Layer 3 of a small transformer language model trained on English Wikipedia (16 layers, counted from 0, width 128). Numbers have three digits each and are written without spaces.
Take only the direct path to the model's output, skipping the later layers: a vector added to the residual stream pushes a token's score in proportion to its dot product with that token's output vector.

Output vectors of the tokens that the questions are about. A number n stands for (n - 500) times 0.0031.
"board": 504959155605645392624477668479177705606561317670506421321613568435614555425665176710504699555392312436439521383548704390559670672385875401382384301398137492589486527825346400692584555753153769238490499658555369246458544329339719303252391729355495583533514599505287416476473250436720616712625665466446632681441653425496431331388655481636693629537800586486550375595517579393660533470631
"put": 403889570399616635512652342426344587356657594574235291468388678696414543456836475347654805271552682435487453456596651481470569567347477390322675481304266537507492700624429528641548439601279574470382493640539475215566262447591524275571355505488568504417504375594461477802524357859490295441524777417438533312419646522671524290458418493500495745507704407336487682438313335607705446491448
" (": 417434462500516510426394522519509346537679440536593575642406416287462452456606466368560382550486602486438608480558607304339429339565371414601365500563392470565583517435653594366484490483433601433519505469463430320399547521593472580507439383374557544502600647557650603427480455596442568624387415523391518495425378389598598657418604548424494577459466661480447548477384579495542445492346
"rom": 606577574714382414612440756142400520316572400289319496457729508557485559457695320514500428548655582607336528504295667555509704483439716516431685477555562711595500581534585203692540407638273423406504496473800420451421577350794470224527269500570403590646544475484721633504425461466510238532693611519764473610650457578489607567545243517917475492505415497756583496399409371317441440618673
"pt": 470565543552518620456429394596352496344591638659368031564587369481577623500358513430294706375712579425175653629571598375602727553394667493549468439386527741488215568495429400706440593344039536291453495552521484106460534252654452500500373730558606678364566050487325596481769416668445465490614665616655554599496740457717347704570293467447581566517778318405654557445456500687709593667733
"ities": 713796598458213251425376835251735452383801500659482144372551575670539582526276279645738347596545452420448774542607493484605669545411413410314446594145176469442385709709717556428569614495483500288541487475729605448685310424355547318491500861250490585517406486481790527615630409560718387410401647436655918283817559475465445368527353233605372500542590683824536906542670215529401500562514
"rt": 580386374522532728620662388243388450269447193690343387535619393593504482557484518536343649372538775448604698426534593541595519535095737589446472589389674511622405375825589549797402496543231455441519493506548372258567500473448481575440257626349448717468728358383983469751734543562455269545437533406695903513626556447667407410348220458595611819508774258346618612272237395369619425500500
"gar": 487431271816438731640462448147524627431506461539548393437564666728682642448596461626524551475696383383340389381414500223565552460422458503334703487415364284643573728568882714550514462393352278304373499581726571336482456534597580468511390776438584456527549496447533591617399183577551452649603563482576713384417636286610372500614349468292434534503607323623679471619637537627719466620377
"me": 503388342646396807598410373314349534417792542548509569724433684599247510391561207513357364361508423283412557448489444642560720585436528623643718531388519607473278423317439459801427504455366459472431497745581458565552616298576509295555545591438552554641564558432500664736433270512475184492322427572740717522521470230704724427568411624370491504516572599760483426530462500699421470512734
" bi": 525552579581523500546500612577403597519421465497545475470585515435610458584462529586594496598552713498483583548414628510389533680516628405428465534237459469576448515474580458455423471534301390454409500562455288522572396426667565451438549524457526584411598464573478607575561489526448469582540561434461609535538520421573508578536530601471580527513482519618612505554532366552551482374478
" church": 707595298578272570537243637391427477625528261515631640493577734557820515676322397487470527438749577584281535698397411440345733672446552461555641583264370441618606684461519360611493248766288493374355498574460569353431324413627400453309513651492512695487672397635548487619733470476550539639429576429553709427636507391552409588475443481458588549544538364577766488547564339629391444243372
"tin": 397567433662572653356109656660448635421547417454475279375500589585284704433423376348683599605487825688621482412522477291417529531482721407544525491379408448617282610331728512755389563496394611427294496484718548543617545480699353345587341905396545570396375207625479343467631281458424388487677543527505810692578637542321795397386460477268360402507791411604491581591581712504711389457577
"ment": 569434231425471514979583425201199756582797597714667423542458779396360545453196189533320517333582701272426572435640740446682676707167619413410375556318466556508606569470678373573470605413663213362239501576630323266637335226510472296390274513563570440462610627743500516520618508616484484661643518400567513346465402567940445592182210701447653538490658194458594698551435341471679369495421
"ville": 439584426467302640306242555579276671349673552771514390558467746496448610493487607551365530569512385592450487383319500534560476588520500503436512522537438522625310735544635392546617538581562301181294500634594505403625356337655622445315354626297397365403654292414427711579574248608658423546511410599738638511531587362584513595211357459636231579500590503393627291634408560766476477422360
" level": 686786262564526454564388616608430504510415241644361590514592472316615634549497500389432519563562642492338604500486702361542568790384636380540485559314478584380369559545545546591533464477225375208477495638500473531723455522534464504389537495471613571468654713532485681682716305481651463685586434383669706514653548407346646337375564424414442723544291500539696711497348363475267506469606
"ship": 316431053482332716775523582160639486553623189605506602522486656586453611579521237600546554398658252259419489523552841521588651672277688390326370629420207465439593709733803687373483491604408567414604502585566494217649456356524477096593336711143626272627841561412599447593464596725624590660620496541570550188458442146362195496669539589479563454529481161645661490459492511584618700605590
"ent": 677357519565391353580423556426493562622683197491302376317451710676694618455583159614469542528459648664475388508336534574635675400283468381606734527538346542439555530557514519688468295778609493604483499515669695325340537481467529187418245417296625320599538528435492346520751574463555597448782641393491647523360628650568643631724614461282405531492492549375428764493608272438697548563606
"ill": 393537496580393548510531526223559660490625542530522362514490625561635584582531357468677652490387603507279361483470677400649574436604711556524408549400342716580507490518596400579641525508537378248519500416596556160544487165481403617551119538568544497425605525342636376597611652366423576394514407521747385734395387614722667405569615331727522458493458530631431450632557422560417379233634
"ious": 737550235671164721683507956725650383198726573446349103357661651408273935457118195302443476485483776578587641634515461542427400436533549538284775439513489535546713784367219318682418505511159173048421496584463454429694389590349553165272206549361461533365673349468596512556505567623624307400305756496729443608605712585569470610421562389554753289540780407660638575604277086691558784655814
" name": 743543464584244489415463585638193643301627500555584552529482566630687381600447409763547483404357566346439552373511445302244716629377648317366523452294565583373511754402564320678490425448308541413420498544403601473564664395535488461525519640371578560447519477437420479586665571567556407600641469520491854358493640247355668662730556513383716478502399525595833520317520271688446431342475
" election": 764597334465512738662445596417670439363677227441430452349508528700551394575504735641547435291560617483526713621425606495407471517461541491476633625397541334615512519781653736670675448581378391292260499532524347451486294324462523458300520473277751657468635447520384382382543341487891577576332591527767511473659429599600574476257597376529810688534560530520783609578460221609485571309500
"mate": 511699340556407513712538436512279813479461605620358417441633798590456459457656260450343763524584600407260642602619571312551841538320601292392623536328442652706231630514403737784369351744587325415477495633665468537470400250500449536580522810522656430608522210496556570468577228528624400549574440668346643560642477382565495477508765680318468679518788423427514614481437092619771596609773
"ified": 593885199729224491495455566314520514461769626582227331214353842668550573463207639516520381487374593616485785535444567505486787492577786579418628431259258704576293513338517357537562432529479322140393496692747410400479365564303663169509315878491762618347523440495520692471621652630626676541523504380468401433554553373424674643295427366668595241521623519785470752654336120436533544559602
" species": 643536484579354537487290915531305406710688356497489470463413421463771629599436436447530439477495797522146578508361194188419660753560504396287624633105578489574299756367537467620427496695301569260382501567515155365641395190764362487439479670337442724481618474580350674750575574581521399661627605483510885421734598377425524577484504632473391331516504471682744684504504323662531515427314
" another": 443606308566510549609409490433432689656579401440333574251654454438384647587440391679596647534421581606419643682453697405479447622488697354543458772295452458713591555381455477476573353600378375600357492513559187381638746436451508597311477639524591668308437336460665473468497351429562496515443561378715514471524527507553728442441478430407751527516507486536715573479419385557561677438604
"ley": 666427345485344478569204708469572585265779404485380523649474648634525664521686277579407797726521407402538509391446381465545670487552614661333384491524508797500543677585595587781528392711505433260628498596705509307513357650533587472530169500410488483500511378569620719524712494358683382440627609557649563474385747396536536349179332448464353462506515620406684483558521646702475524517417
"weight": 542725478816477447876421542516400536625500537595359387474336589529517518618593482700601512351452391351480458566547593602610590473625650350377547532378260781681272687855561633381496392723352496597461500571431444539365250677782511547652210796362628431484558588266398531624571125791621541838401355460611635659504589111542698382162470344442761762515644462615623657448122057550545647500632
" that": 513582463450188491509347456514466388554558384545250668387547479607369508468604433486360589459577611548405611561618690351380516601369478270577569622298411319659585402443415418412475425606430421634468500634585312537576549536465470447371495452506362527489536543476420500595444510383578500544452385417563439646576660419544638701455497636461765539482527520678692467497435518518664503432553
"ick": 677520345478221456699435574433408677241368613480449500417551430617664748520550364712711457579373467753369504482423544639524629490517435594614702600509367726598688507578380518553592526268483436517472497500782335231534592720516311376471261664424406377638415348563620436618650470453612483600452367548570399558466603372721711360542506368558505671508385418591626488507684157849476490407576
"к": 497568558619350569597416468411384646458620450474374327559553417621549554600527336741554573336385698564441449444367575382372791582563404503471665312500479324482388529468604384705567564522433442431363487651572288265531284530525517395574289671521652506443617376517514538440480430564697538677682506593492491306637413395757691603484542636596658450565635406559720540410433471408632655321510

Output weights of attention head 0. The head adds the sum of these rows, row i times number i of z. A number n stands for (n - 500) times 0.00066.
o0: 588342453605425549537439549611585311401422582598440626635302310483606497333467504667479285519580359513690548344485416510469516429518431315318360292540468501498459330475369475497476575782521393596315522485362390633638398503494487418590463636716436206630482494717426531529528513351483642460585637517660567567398626349551385235565467635366647509877253488395555338479430496408402590545438
o1: 477471307433481529604567610568521331511402392451440603386647535516530703475344315404342447395532591702423506456528583504772338546527502566496432381394366711463486697513590777720722551516526492595529317588646339620356512366288678344591551426494652505503560547425210373602405412452580332557467457407675539480545302346559397435499231567382615520607369528376582233292511489648339548511613
o2: 546445507521487545520629511403526439650320445504281358556497379375413565399393469564424442400489623416235455526481605438516400634693392606507402554470355485569504427389679567533376400310546438368476236492530583423551354561409632329490559574636333342588648401419492461419469259520440500487506435475433518606438455508513492402545390527538618415520621612551396405303477494363405479424583
o3: 417584372525517356324356440642429510425524486500522630495312582487648475492549412527599554495517468528502559333457511495595603623585514366689497550342573417637425514536557514442482524443491563524519586497334454631610430494564517619370598462503481441558472693558374417381670519450611599601369516503423505679449629537438544661578681538430332560358472617559410368472440577387527505606441
o4: 324472453508481506368596557327904454656282774510518445527371407629562688453596412454557615401337389462465635354488446454588494540478616447477717530544466724587337636636475432385489516339495373433447601582541399802365676560698366398495407575323142516468575373381604419634265443523648446471441405608385392438509391493471522507582423369487560509479456507739401539354510432437340400471612
o5: 485499486587425372467275501544520430644307551579466277548598508437422413517458467461587529499566522558565570297447484523552547508381567483282392231425401529545282261447450645697384660472378507506543403448718636414762545556496424270563636326496478502498439455541656420350445475524452525166674421521606523552265466521544510552301345503494500397664466698401581209391704631364503499495585
o6: 732740245330377600452452598389363571588509559297395703328353429369437478439365387633493555397581416412334501605536437546448533693451474528845550381387673447611511534385398302286359644530520387602403321491523558571612528480435527614480501456553655506549417332623436499492674753429534528403647460454623466469411475554573548468462449542553463397774972499710580430600620544626766641834613
o7: 515408635432406591631580335429683463594642339650592671554490626637502330204457342473612371530366631513568563754453680506542403549607268498564380563487562470333659425583382569580586399586573558352509501404432609435345756402673339449544526371363363369338447612506457216398452272488437632561373548436483590435569544456596413550480459494607578418544371615455630390470512504618526341589491
o8: 418615414610479423342482608364584464423509587490749388486396378572596615704569490323476570480347470415574767457525577470540604412204794373395460521563574387468542634244373377581522483654458407515491538676532352491481530510491589561611380522505588514505415587421643474545220524543584287383410766258513491620638173465447585544410537567518425438437404425518560544477426415576473445608578
o9: 433510560557559584326494439757507508570608412618557533522721696504550450446578412509323498368488426565545589508686476365452523752299566557464503552585443227420448553471411516390469272388454804652393565476471717383696549478323471414346395538385521557438404482448596574436518539454315517272545557460468501353522884833241353348358359712310471425397571630382475747506364566587432483551390
o10: 538629340697529338577431405476591472393567678525478481701429468627436642530432493583569253583524636559589356409522466546507337548518488544389594601534578518648459575674460577426615436376580570485555714420551545686559456664458420536335492594524411397435477536546743556472560313386549498385578674579385391441382729284479453543476407379392446484556516507517388488442506624508420314503445
o11: 392627532480415590527466418520635475445356565469523684527468421319390325441456518476564417504491395510517536442534454579497485513390440472743487488376604452695359490612431512191301653426446443623450895416362606594566573564495628550555461382526427458421414462590401553379320437518360598416495530687537502558428450654460431592507554604446477472323540476407527485681562548516481402519488
o12: 499590471476375345326362443659513551486638503432427457601315597524346409587696412442664447489339445547408475372526409464423546768465455568431666365493739398429268557254556543357129677407436523579517507446646374487665372533393654585406534533639541388607576525388649444459603441532568626475660639475270415732602499492532631618406693468438505616548770556710548712434503438466569425396451
o13: 498542392436359369460619420677451691491488449498405523644430436329190367328562422475410342456432316611676498458631395510468545435605282527622325435555694464477447377439483495312389604415385468579578707425603499626329527434400534514819504616578519584719481450672394319287275470484434492682518377552459568628430536569424417272437611742468535500505370602433609583435456576317462496591479
o14: 534586708418274489456515398439439441445585421587563566366378613461298245582347523329735426569553594462586590477615534347665553460397429485526334481498584404373444539425537525353586647563244484650381472515444407554652489303591485551582597470483679825456401492583531479550521589438530467591494453396435632688502600622440559805413650525560377617375569491617601543367454539365539556598571
o15: 568478438568394528533558531381509421492567666445547545571464500485535718406602276545523558468555538521288400621443685331420593568535535598485596621430383442585731690377444564653590323443663491439486345497445454600482732651488518553365255358590358487499466455386492419438512458580623401488304618384283362444467445294557527524521523263543570397468601479533364503367613611441585516288633
o16: 535457361526376509653506462390285510666387486510627417485477424542608609419628568480479371493480544574629414544600427475570586593394594493486365499581371358480525461488394470484491489428564596377373425404579804241467474490424545382416757570614477430577436444399580525573538515616478521297655598469572490455405712513552427506414218303402432457658703380647423566427295520566587403728525
o17: 356558416451519618462471386517523677511467513455649383406611335575588667440536435576461367521563488628628581464247465727594383513573457479519358506453419352456434462385506465570572394587518484467641420657458396415483338578423489680348562535431534440502632619554305358381502530498646782592393614434486472582682492568472508398642484532368428546534267622475545572545478475464545491598552
o18: 433387609445666556477445385503492473418528375406575371413654451656601528587356446509611683466420504533608475186413452614324644531469569348264583574472502395520382412278452451597372543636394593547407429659472462557493117540430656694557632725310713513370600568546393581482392552643307651594525831475440505349440361707397394721519547634461498729474329622498607596540414561373641484492429
o19: 495622079568572496178541418560708409425544590394496548629309367377587554679396550687582458402408452530678448348544458346450506522272382486667675580433557364539497463402511432467323638477613526562287580512571369559497191399536623499700493454613553349303554576356393580445222383450335440575419721602292502684622367745412439502324427481494467457398614435492410359325537400506474678464487
o20: 659377416449504646301587488521560387233745424493559297332630524415622720293556401555536322541533307614520681434496542590386511489522156421549571506358845358727585462452445524518558547539586575567568564388426513356435217543436742578483474386435428522395645611404447398399389323524360299657474879602477497390473358653528600587535455449562490588466434585348608459578443483452566590385444
o21: 541471513290481507558377308473540505415538517569753394395498575492577306412357535580689421584650663664393426472449421318638589481346484432487480500444527559242435472502504308503719893451673404543570237548539565546512524458431389451423653327612623514379523628530691527611450547390352631351432803496557552333567648541606582582595551391454399440576536628634484688629512551558688412683543
o22: 308548416459458460448520512684474645507506709384500714468571476228432431531531516584406551509566388584658552501432456459585438400362431458613600539324401456419636536588528514513661557378479448649434578466350311735685522559503524572461601395485408481435420547502320589484557647455476541503301294577514471534565522736580626427582640503358405645401477591378481418488588439395306427515463
o23: 425506735564539549536609509546612247591414632440559462440617306554531401553322653474354268583386504412541517404564357309230400338432626484497619475379464457447659491589549499417467499549431422549461564537569282593590266512428418538469409382630406486517447461686629357431463508447469704463644474559420406538365277355382627418586477555385412541789471666707651262634620582425285360536447
o24: 406481255553662462432451545520452677742434456485620563656541489610564605477385254462560417384716253453410529588601594429440645650698446500777555516459420466533604560402297354659307337518281526521682495499512419566389654635454360462609442551386524324748672663648398378416631586569537560179395413393667539665635563529512564414532581592425718464556601286611588523376449487601559753593535
o25: 469516519565680482535573692630545288355368638525458530546502714599579406488562424647622653700647609654415544515428636438731499478512522443352454483345582624678649533641510402528761500477523417707655431532480299609363457459478758400425461459681470481671351449584638576664594501364393511471313381659697505448416496468629381487648524586367576521702455625391391565615513536458233361582439
o26: 365587397500404582678666523480386525326474509653462705445486663433754659498283402616616603565595293724705392527433491521527678598488478284534520402446591596722410597626290569489573339654638556620461468433325697510464627560607583412564387661462450613356651446494424525490392491417442566478577621522545433369486409453469438448497406370542455603792488469473473331689455606357433456608374
o27: 666447408516557333419665334656473584496709620431406454598507640553374572334610385529598509660412642493681682384588753418480599801533619295442375499388657275545435319529487580619509390509483646563527511573640428483672615483374531369508436677417437572629432811642671402312380527602456482527339578335492570505364657457507386422337463684467382506687398446628580399443287630386546525553311
o28: 475528348482441546416568639744461512654559663539448683639498511568325519566476570484330567559641292645625530438445153577447432594607714432266416430510508451669311645396576479478492261599491397326454540608557416584520435520475650613458558691532331633648453403523471358486680618465534708523672449558444427535383587398447458313345510688411531531818457580320525569647600479363447495569787
o29: 619527618526678448458500362666675441471680471377524605464527704550636473785685528649724658256502594474434394350549682342444621355441536464389492540448334479446649563530524351425506613562533501539573346765399422644513377415449402722444301524533600468333321450577529661474611601317620446680395386654495452348518582434418443550602686623454596417305569571605692652465477360526409409494496
o30: 480217738421251390565616606527338486315513595444662566529587521326640366540496613590677488601536601677314386577552489421438553431479482497333476433322580454556669643642573525433701557653520339583657573502451510340433487589477492340558491214430354418520648606653690471662688513376504508388539474623528485617530484623474679287670512410592297531578562671783234423571525508234645401430307
o31: 610762335427445482481500334411417430424586574685611503613386683571616596383500274461680573475392549552502386492518382425483532425517382537564559630474605250549555415474569809447726339550652667433345653449548768358303552404568406542641366766273476414636600524737500297419404523449432639412446749400434549399476553657263279240305279340200497504523492449633388617715445615530539500522364
o32: 592386408481469475412433472518341553472681427447429704490541634525612492481378396605560477537621622402431308688331591495525711518524501491583598589510557479563688535385263358516567519430547562368454298482465596475521473454696438469478480588455866694575655424543386490544640547372618426462231503394459374376605694736557370538515630492463550393363578458550482364423542756499696701466518
o33: 365537314479544567517657424548471499436478436378470555579588597607308692316536471401409416552431524476295462416408574550521487328571421527651406472663427609713729248562524710574731396477470662523448415377507491462279514543516577421225439693566518389799716556634323459587604414492550500550324178344568569577531534377644541484680535333290769693469591305458441449241419471547313323626415
o34: 438421635519540350641455576460426357461315666399556473364538470447399523345648417460442668600343656479516515606517455646366390362352469498523295420518617195704552491383444450445605346424603409309456635610445397666358439521353642505569735351519474304606549116540444381674515447629526551388355521597443672720515530543581361578551598473523251491289284506581489746455412326399544323374536
o35: 480435516383432416529394511620397440393533642635407552413575672423553441549503378442269584333730576627430434632514425553506481608564445458389590416562423504605620613208645621472552478390574508376564450504524739485307259463232584530598384404485505411606559479637213382480546359397542518528349727476421677439517347599343429494316651535441517455148309631382504625508535596438421504329383
o36: 424546534506655551457423408419460510554391311533560568462356575557481501525435592483535696573458479552507588518288498430650631502514496618597409585510537515265347462556544585512526528461444503445543405637434543478457582496642455462407577378271636468437600711539421339515444512301582609403436452447475485695600380621379615489612640400293521521573438468554483475455396409524460577642539
o37: 377601469688740441590431474519472529618501554451520351645494442479536425441394443579500535636600523541514506492632377341230547748441487409359491423445526499754329487518659252523629404288596453472574471464685569505498489582412475314612538557544302437688653595804664457500349592636499473416467358607539657586559430614561591685446382487556490546724563418762352583510505299464627563311366
o38: 529439610593476662411540629604441157642415447541534493427587622361513335682551553668490748570554453550287478461536465399660518484534461631556437507466758400460531276577322665229472267397366522552508706529486475543370726496680494445486368449423427497620512454390490478413383353324413557595497548462403459477391355612398457373626490471399324503481463631383345478668445687506300537447452
o39: 552457454471396474558411296237369527479445411548595530345481366470473440547692675493495504510572339585663613456614652582501565328461283541711347494662623381420616267413330630340509353611375576714488696394501515374437592523558357525617514389536645334433299503753396675705513539348364573610453541463651552645579480625499455539556524438543405541354384439386579398640378515499369545625391
o40: 570517560763513332370588535500426455532511799444534592430610563662451567542474570582573578586604623513791556460512483347460535480390645357674584629457591518572660537722403510298501287514440648451467623484416535457467467608472508380255536607551585445569383649440660561534693550552405424509516647168522444495412412446455600682575534356355367781658558516558294361339492741554531488736493
o41: 630434792549478482427342819561457577563407422321574456466451449329489451557441519745437513810357708437314542558334442588478392591600594596394461652507349437566506281227230523702610487606417439471496337477370405632713677676434602453618585565407515636452620187507661493653400533747469471311530332630532517455521548650340456355498366679561452482316630376548468452505497514387612583218515
o42: 721407599527708602543441497421633535531628319662588446435482464460493342540331467392567559475648506392352535634505561370559573454552460474699461520370499636432488500529495266447494343538453563474638521601336440421443531394488560431588454256410480369531619736623302294339395383434440474757468434452426639593472298395625537633460616465623572401354450474355628534642499525714456652528452
o43: 332746617559388705451494569473390280388477467565509665410574439412432654399461485437513477213376494461562423536398547612429390455367280617635583591281450239627580606463489520355393384436443670519486714463429491411449321573376741700436244350524423445424487348344393581404742475494370630375575512616350313452378668660643254541656386503487543431584522485380453453621502508494538412517460
o44: 712477425523509499483594507460427602523484725482290345500437489531545556478533595588535718559661552379424445499321359416528530534495611416353439394503546632472494370509293528700624569577495438270357433502518544428660417526617516486476580548469525491575359479477567404586666531514579455460603465395541431446396431532534499411325480465605569480861574507361541421388539659614542757599755
o45: 463292448601377504559489415432579621567378637483397535468589441607384550581476495333361350359672364680638576546446493532548653655466435371328432375610340633510412618409483517630600572467546539567616396442553532560375491515447506397413403566478599482554568418450286553494475608544636384561608593497431441346603462322675562566630499400420693442667591422616592510394556482398688648614476
o46: 441419455392577565435497342621299625559358298387553392387772532462452586525496785485645417404735359579558294433618648525411629405477466662667589504647571413497447383434442416403366388287384705482756615500530545424229500678309482420290490420614472578381461479474850511581517396423578622263486376629342512484449423518363485508702573358454408509288451547474476530580525650401420524418406
o47: 562525755505622674317570522537463283616439401430437490398528515423409360486476404451599368513477584480430572589441551568465456498515459442671574592514599373485555255504381477506595464442495593533442379588576464544608642531388391636270381558449538679548401517489435411458552573558475532421312614345666505586545441605443434534547437402400517558644358589469565451619417399467576507564400
o48: 701538370471510342505467659659270403259551438432451555431378791556727512553368476552553283510313494465520349533535499319468653342438504352368408444334697519618613587560513518511639739513591571492420370503305667324575295467493588413550483587527575582523660375540682431255343417397505273488704515620491629477533447351364608507610598485524535615656724446598582311491527560462518524480554
o49: 639448351522550413719429631523643505435555336404452508590683562595420583315547453556456525558482358495334539399529469658414502518439641608423612601600417692376408570436454601596469517485688583506512490437523621511476686577485654506592424575620480455273428555462664684520149501468429375299637446613591492176459483361336577382510519583451809475588572507299624548519558590610491612463681
o50: 503413467495546501590466477566475347533423652320544590426599588646760473484498262485620611475438347587571517510461404628505504534479486313446448552323340252246560519477636584561707480649644395382342539593479519594562578538455287687543700712444438225424260548594414478418492655566585550400589487469534561467769370529445585535524581453408508712584391500401694634649432401723482577476589
o51: 454491432569755693534445488520474356536487736467606346230613398427675492445650682691372739542580497638516407579663233384494611654466642625395536382590637587526630524435520343575463498465565496419642485561639420267304327562378416458622245423566588382500361718635368481529530519353576490566409497375559592555414234657442595504557564436579278466601481605592402562456444539580468584513321
o52: 375393549299399626327377337646666507399577464568576630376495531504302639337600663268360195504598574587641565443663482568585541432401393592430515468673455575556447743563572568392468676493577484495530413367598545454424383413539497547231478603732531752433481429535630546683612508442595468381547425608455444512453676498520397628615501278400615453399350436629471450287621469385686481331439
o53: 446434584576411433680670343461254423469465583575623657477609438552538361409232614352609410475499526436756613547400481345282574234447394397526412489432487296447443531561521367456560375429298481541485702537340515536505315339490560590663511482425532478407518487755422481470530619438538767522501413513426491400526557555491456475564772552423402571634401471478533445642484476454379378585328
o54: 538580479545257577412384642672610340507571521520634490534467676530434636587423453640739519529417320567434494303518648514577437318462417608600389542350351444379479597517629792425415383692329440497509483600526461505512580491589596577620650452586532431356545491228640553377458405344471480404618426657427431651506561339408636403550576553550546549424441517490515433483629557338346670345741
o55: 437610476571580528523375426658532468433690515532506610651402342379556415687331512563412351571428391513531364523472514525420438518442330446608414674539287267362661486453628531513722446642519531626381570435376426640486412444544308698549399522488479398454361496405353567344628575462402488627475506701515425565658566483617389465559425628447458450460350492373599438529504378526436537450373
o56: 504569455513682552632432557437330630427658403405476342641640296391460437459519692642188535431522634431381500349255558429363474357553471505395408507660410477516437264229744481668635336528381610539539347469640472415452504468488209395622448537556506493537562422586454597601428569483466455591340464479644572282669551666475465376389408513526580399403483550462399425423501484360281511392403
o57: 699363641477174415416501549406386443421442485413440484272618548562439638344650520616493535468580382583434552479429657667488501496520435447406506351551537614480459468425346622649539410630484360379480422490611643433418566636460546615366580578465489620344457466351359573770588592524579422647555668364596454549563257498468625399521486298661652741639452583531562491444480377498592511413468
o58: 635448503614416419502664588559325619589508442537503333344390615471327384386721687501326704591561446597379565497558438514344743511492501481731509475556771561510524381608249629374504275335482528520514566549564515512560567377560483544605460361540556649695444423430502442402335493345561536665476558587458423516462641283463486441551567376517447527519711466421682582782411452268608625554475
o59: 536443559396598638268638481708676484532492484635548561453528374277721543523468578559429445405835527486711293610723363372562527458464620463589315417548374655338604542586205491451491677599554235383517303440640483479638403546377380399591411573701703671507528445654423345474654515336529578465337478444531546610541533676422638393428572451581237400500313634290506331299516449457461668491537
o60: 390513610474493573641527330402476461517362690561653656490319499673357382436562531362522545539534427693649546469710297610467697612472496363546485475589350418468546665631553525402554580450640488537446647473466707591392388474486400794337595655648598345506315423680450456496711684421501773388586410545592552459354625328650460604659567480309585549633531544646629739573386393522611307800557
o61: 308528680593510431477410579507671308422418358551471566565415458658507503570443388676737442291586301349705509348570593523285451614428454406524601510492417576542313515575329556479372562565498688745544655375369406627509460615534588584550475487557554438564665503547341703360436596519221559637579549662601490645370544371449527559587617678477658659592470491568603516529518471282411660703609
o62: 513520450554387447498497487495414564552467419357480658607362480314617479648548594592786586350410524534445408276572393495431458275523473583593476477430499461665474332608465550350225574517439508384376718584462537495656568613613507526552705513466411357354623500499434502593612378591536445573596284501563510589512562739482535542384486459628417534374570475443355436308465336563465396443714
o63: 501629373513558592480531547541514608535568516481457517496725447336692582681378301440470492495690430549473595556276603364433598526620517421532479554491476415728621393297365432488648495384571378515493446611540360673592520560504465491503428599356498617613588371558312423371472504660600490445245548359406413235685461580569518345386533435409357371285380473400482473545576469439424360231458

Each question shows a token from some text and the vector z that the head gathered there. A number n stands for (n - 500) times 0.0071.

"p": 436491537482570655649411567382398567508399451454509470573490534424308467577344423424395434504417474390569445520506486524557474526506561516492602460454478644493372467278368689538530397560666364
Pushed down most: " ("

"ment": 548396380456367388488522441501521521464496605337493548600395359684466581457530474498521549497427446382542463470437486611489415461675418546540611238296440584611575380666578404493503753573358343
Pushed up most: " ("

"u": 544395357508481620342382622529707553632536609420572435512423459751426609474709462606602446703532366272702522495658546545603431427353432509645452550428557643568576510375311316577474776531363404
Which two tokens does it push up most, strongest first? "ities", "tin"

"l": 505563546680596673626572427426659619598531415467588634450346512501538398641371528599451240430475434738424320606465421450574322505641532537468554309434352425586381367363375468461412624562627491
Pushed up most: "me"

" the": 408467441500457483489476602656417449568405523467610567660530581564424449405497462488538561426456531394575575411338503500536365445518519546495491466513548566486497443406480594494436523448464448
Pushed up most: "put"

"hi": 563585537448451405532691387440624626307482399493545406231429370407549711376670612389504508590577370573469473522328597557468300532742415351490397523513432496508660601645415300515461751515432277
Pushed up most: " ("

"C": 424427495529501498561346287421633489509385474448564294260326175553531517368592427506406697642413474479376237421628401333502620395341501449472407679599514369574369549507472420530457591547594317
Pushed down most: " election"

" and": 466453526521527548491475589465471527509438485542490478497520543478424490515476477498499483565466486428554491539524548484563509585504540428539476500470440625476437567395381535504513429477584432
Pushed down most: "ment"

" V": 512428508540482542429460534547478464483421468571540481499453478480485431464495482553482548505526480471529511468431515509485497490505498520495495478508567493503484535541508492515469500448455539
Which two tokens does it push up most, strongest first? "ley", "put"

"ge": 645632557648494577551486460435478560456457460541581424466715377476686490594628677534436586625554546803552421603641447610567400381430510488517378606569690622500521633567585458297538591453767366
Which two tokens does it push up most, strongest first? "ick", "weight"

" Sa": 478485517502606516476473537504551592505472355541502530492586531486545557489512498489532511518542395506528564498608480465511453459546430483535442460558524591543471469468574438405457510456512530
Pushed down most: "pt"

"ter": 621455508425525478524467558687357533500502575322485480634459413544482524524497451459522544415440532443510520558477645690511493536449475613486528481589596580433630439490660571520541578690331398
Pushed down most: "ick"

"s": 328516591497414468336630383479435524398279448380403480601575601517527577340485525390349579567145553398249360515447586499503471675450407413536383640583394450348519582518600361543393232522676394
Pushed down most: "mate"

"ame": 580545591454575457508465590577481457313330317511674707622536507498600598484465569542511386486600484608453438575503419558524529337573547588448525424518540474414648327518730578303442500448408616
Pushed up most: "gar"

"ka": 469506434572506554458495468387594613536548485514439560489524559381559487390410587386573411432450423474579592399496344497535435502542465562470348533443542395658478483527492524440493533486540533
Pushed up most: "ville"

"way": 374399537604766325665459629718644599597333259739618490428700392292612514861548468568592694383606546599540519420687442431725386500723392490582392392510594567476559405422307280360373636372643629
Pushed up most: "gar"

" re": 494459502519494521454515575508431481487456486523488537524488567514485449561509495530499501514480505456492479540516523514532505563492520483532502478493521588487469552469426532479495472477493479
Pushed up most: "ent"

" Mo": 452467511523447499480485520504461483525540516494502517505465458480523413477493482529565486477517486490526529531458481516433543497444516448480458486516511425448506519486560512543458482418522541
Which two tokens does it push up most, strongest first? "mate", " level"

"о": 314351627487588243652342592477472353743509472673531555542550503437431473670425462567388641526461748612442404447609302426394627504541430620595355548560344483534481497508663504594406468455425553
Pushed up most: "к"

" was": 472473479537559428372572535454505521436507499537473584545470466480481478431475500481482537505552573567657545536459530523513543506498468465491510452412467460489560438508605494485477453432558572
Which two tokens does it push up most, strongest first? " (", " election"

"at": 798592471433405561625434595272261492455537456304440440623652445319456524523450594453520500301452426393490502261629324537353543610593488489026472533323602516290559398644623539408619399633640626
Pushed down most: "ent"

"\n": 417546468518508485399474549470459466483403524534466493512488515514493450463493431507407548514496505504487535527444547513483510547444463509486545458475532509481449521517536532510451419413483563
Which two tokens does it push up most, strongest first? " election", "ill"

" September": 470515506515506550369568531475459481402532525470474473474416375403470423497490513543464491455514538456484550523443498507480549542433505460451498476506503460429559495493494492512481450459505479
Pushed down most: "ious"

"==": 399515358546486463357508543502461497538423562517445484541493499551546454572475419477405624513459525496396463570440534502494503578422460541562444495502543464496519555537490497473438462483503553
Pushed up most: " name"

"al": 452332362554526485638304376392464527511311471581656377521349345623532330494508635419586410712565662477534430495691487382511469475452656521457417432438599636603441313410319404665547736336581444
Pushed up most: "mate"

"us": 420405532712444532670392487391565497706404540601448508530446487401368402754550660625626349517423739441447436521659473388520681581469574440658450688511310259400578588275304514660406267626540630
Pushed up most: "board"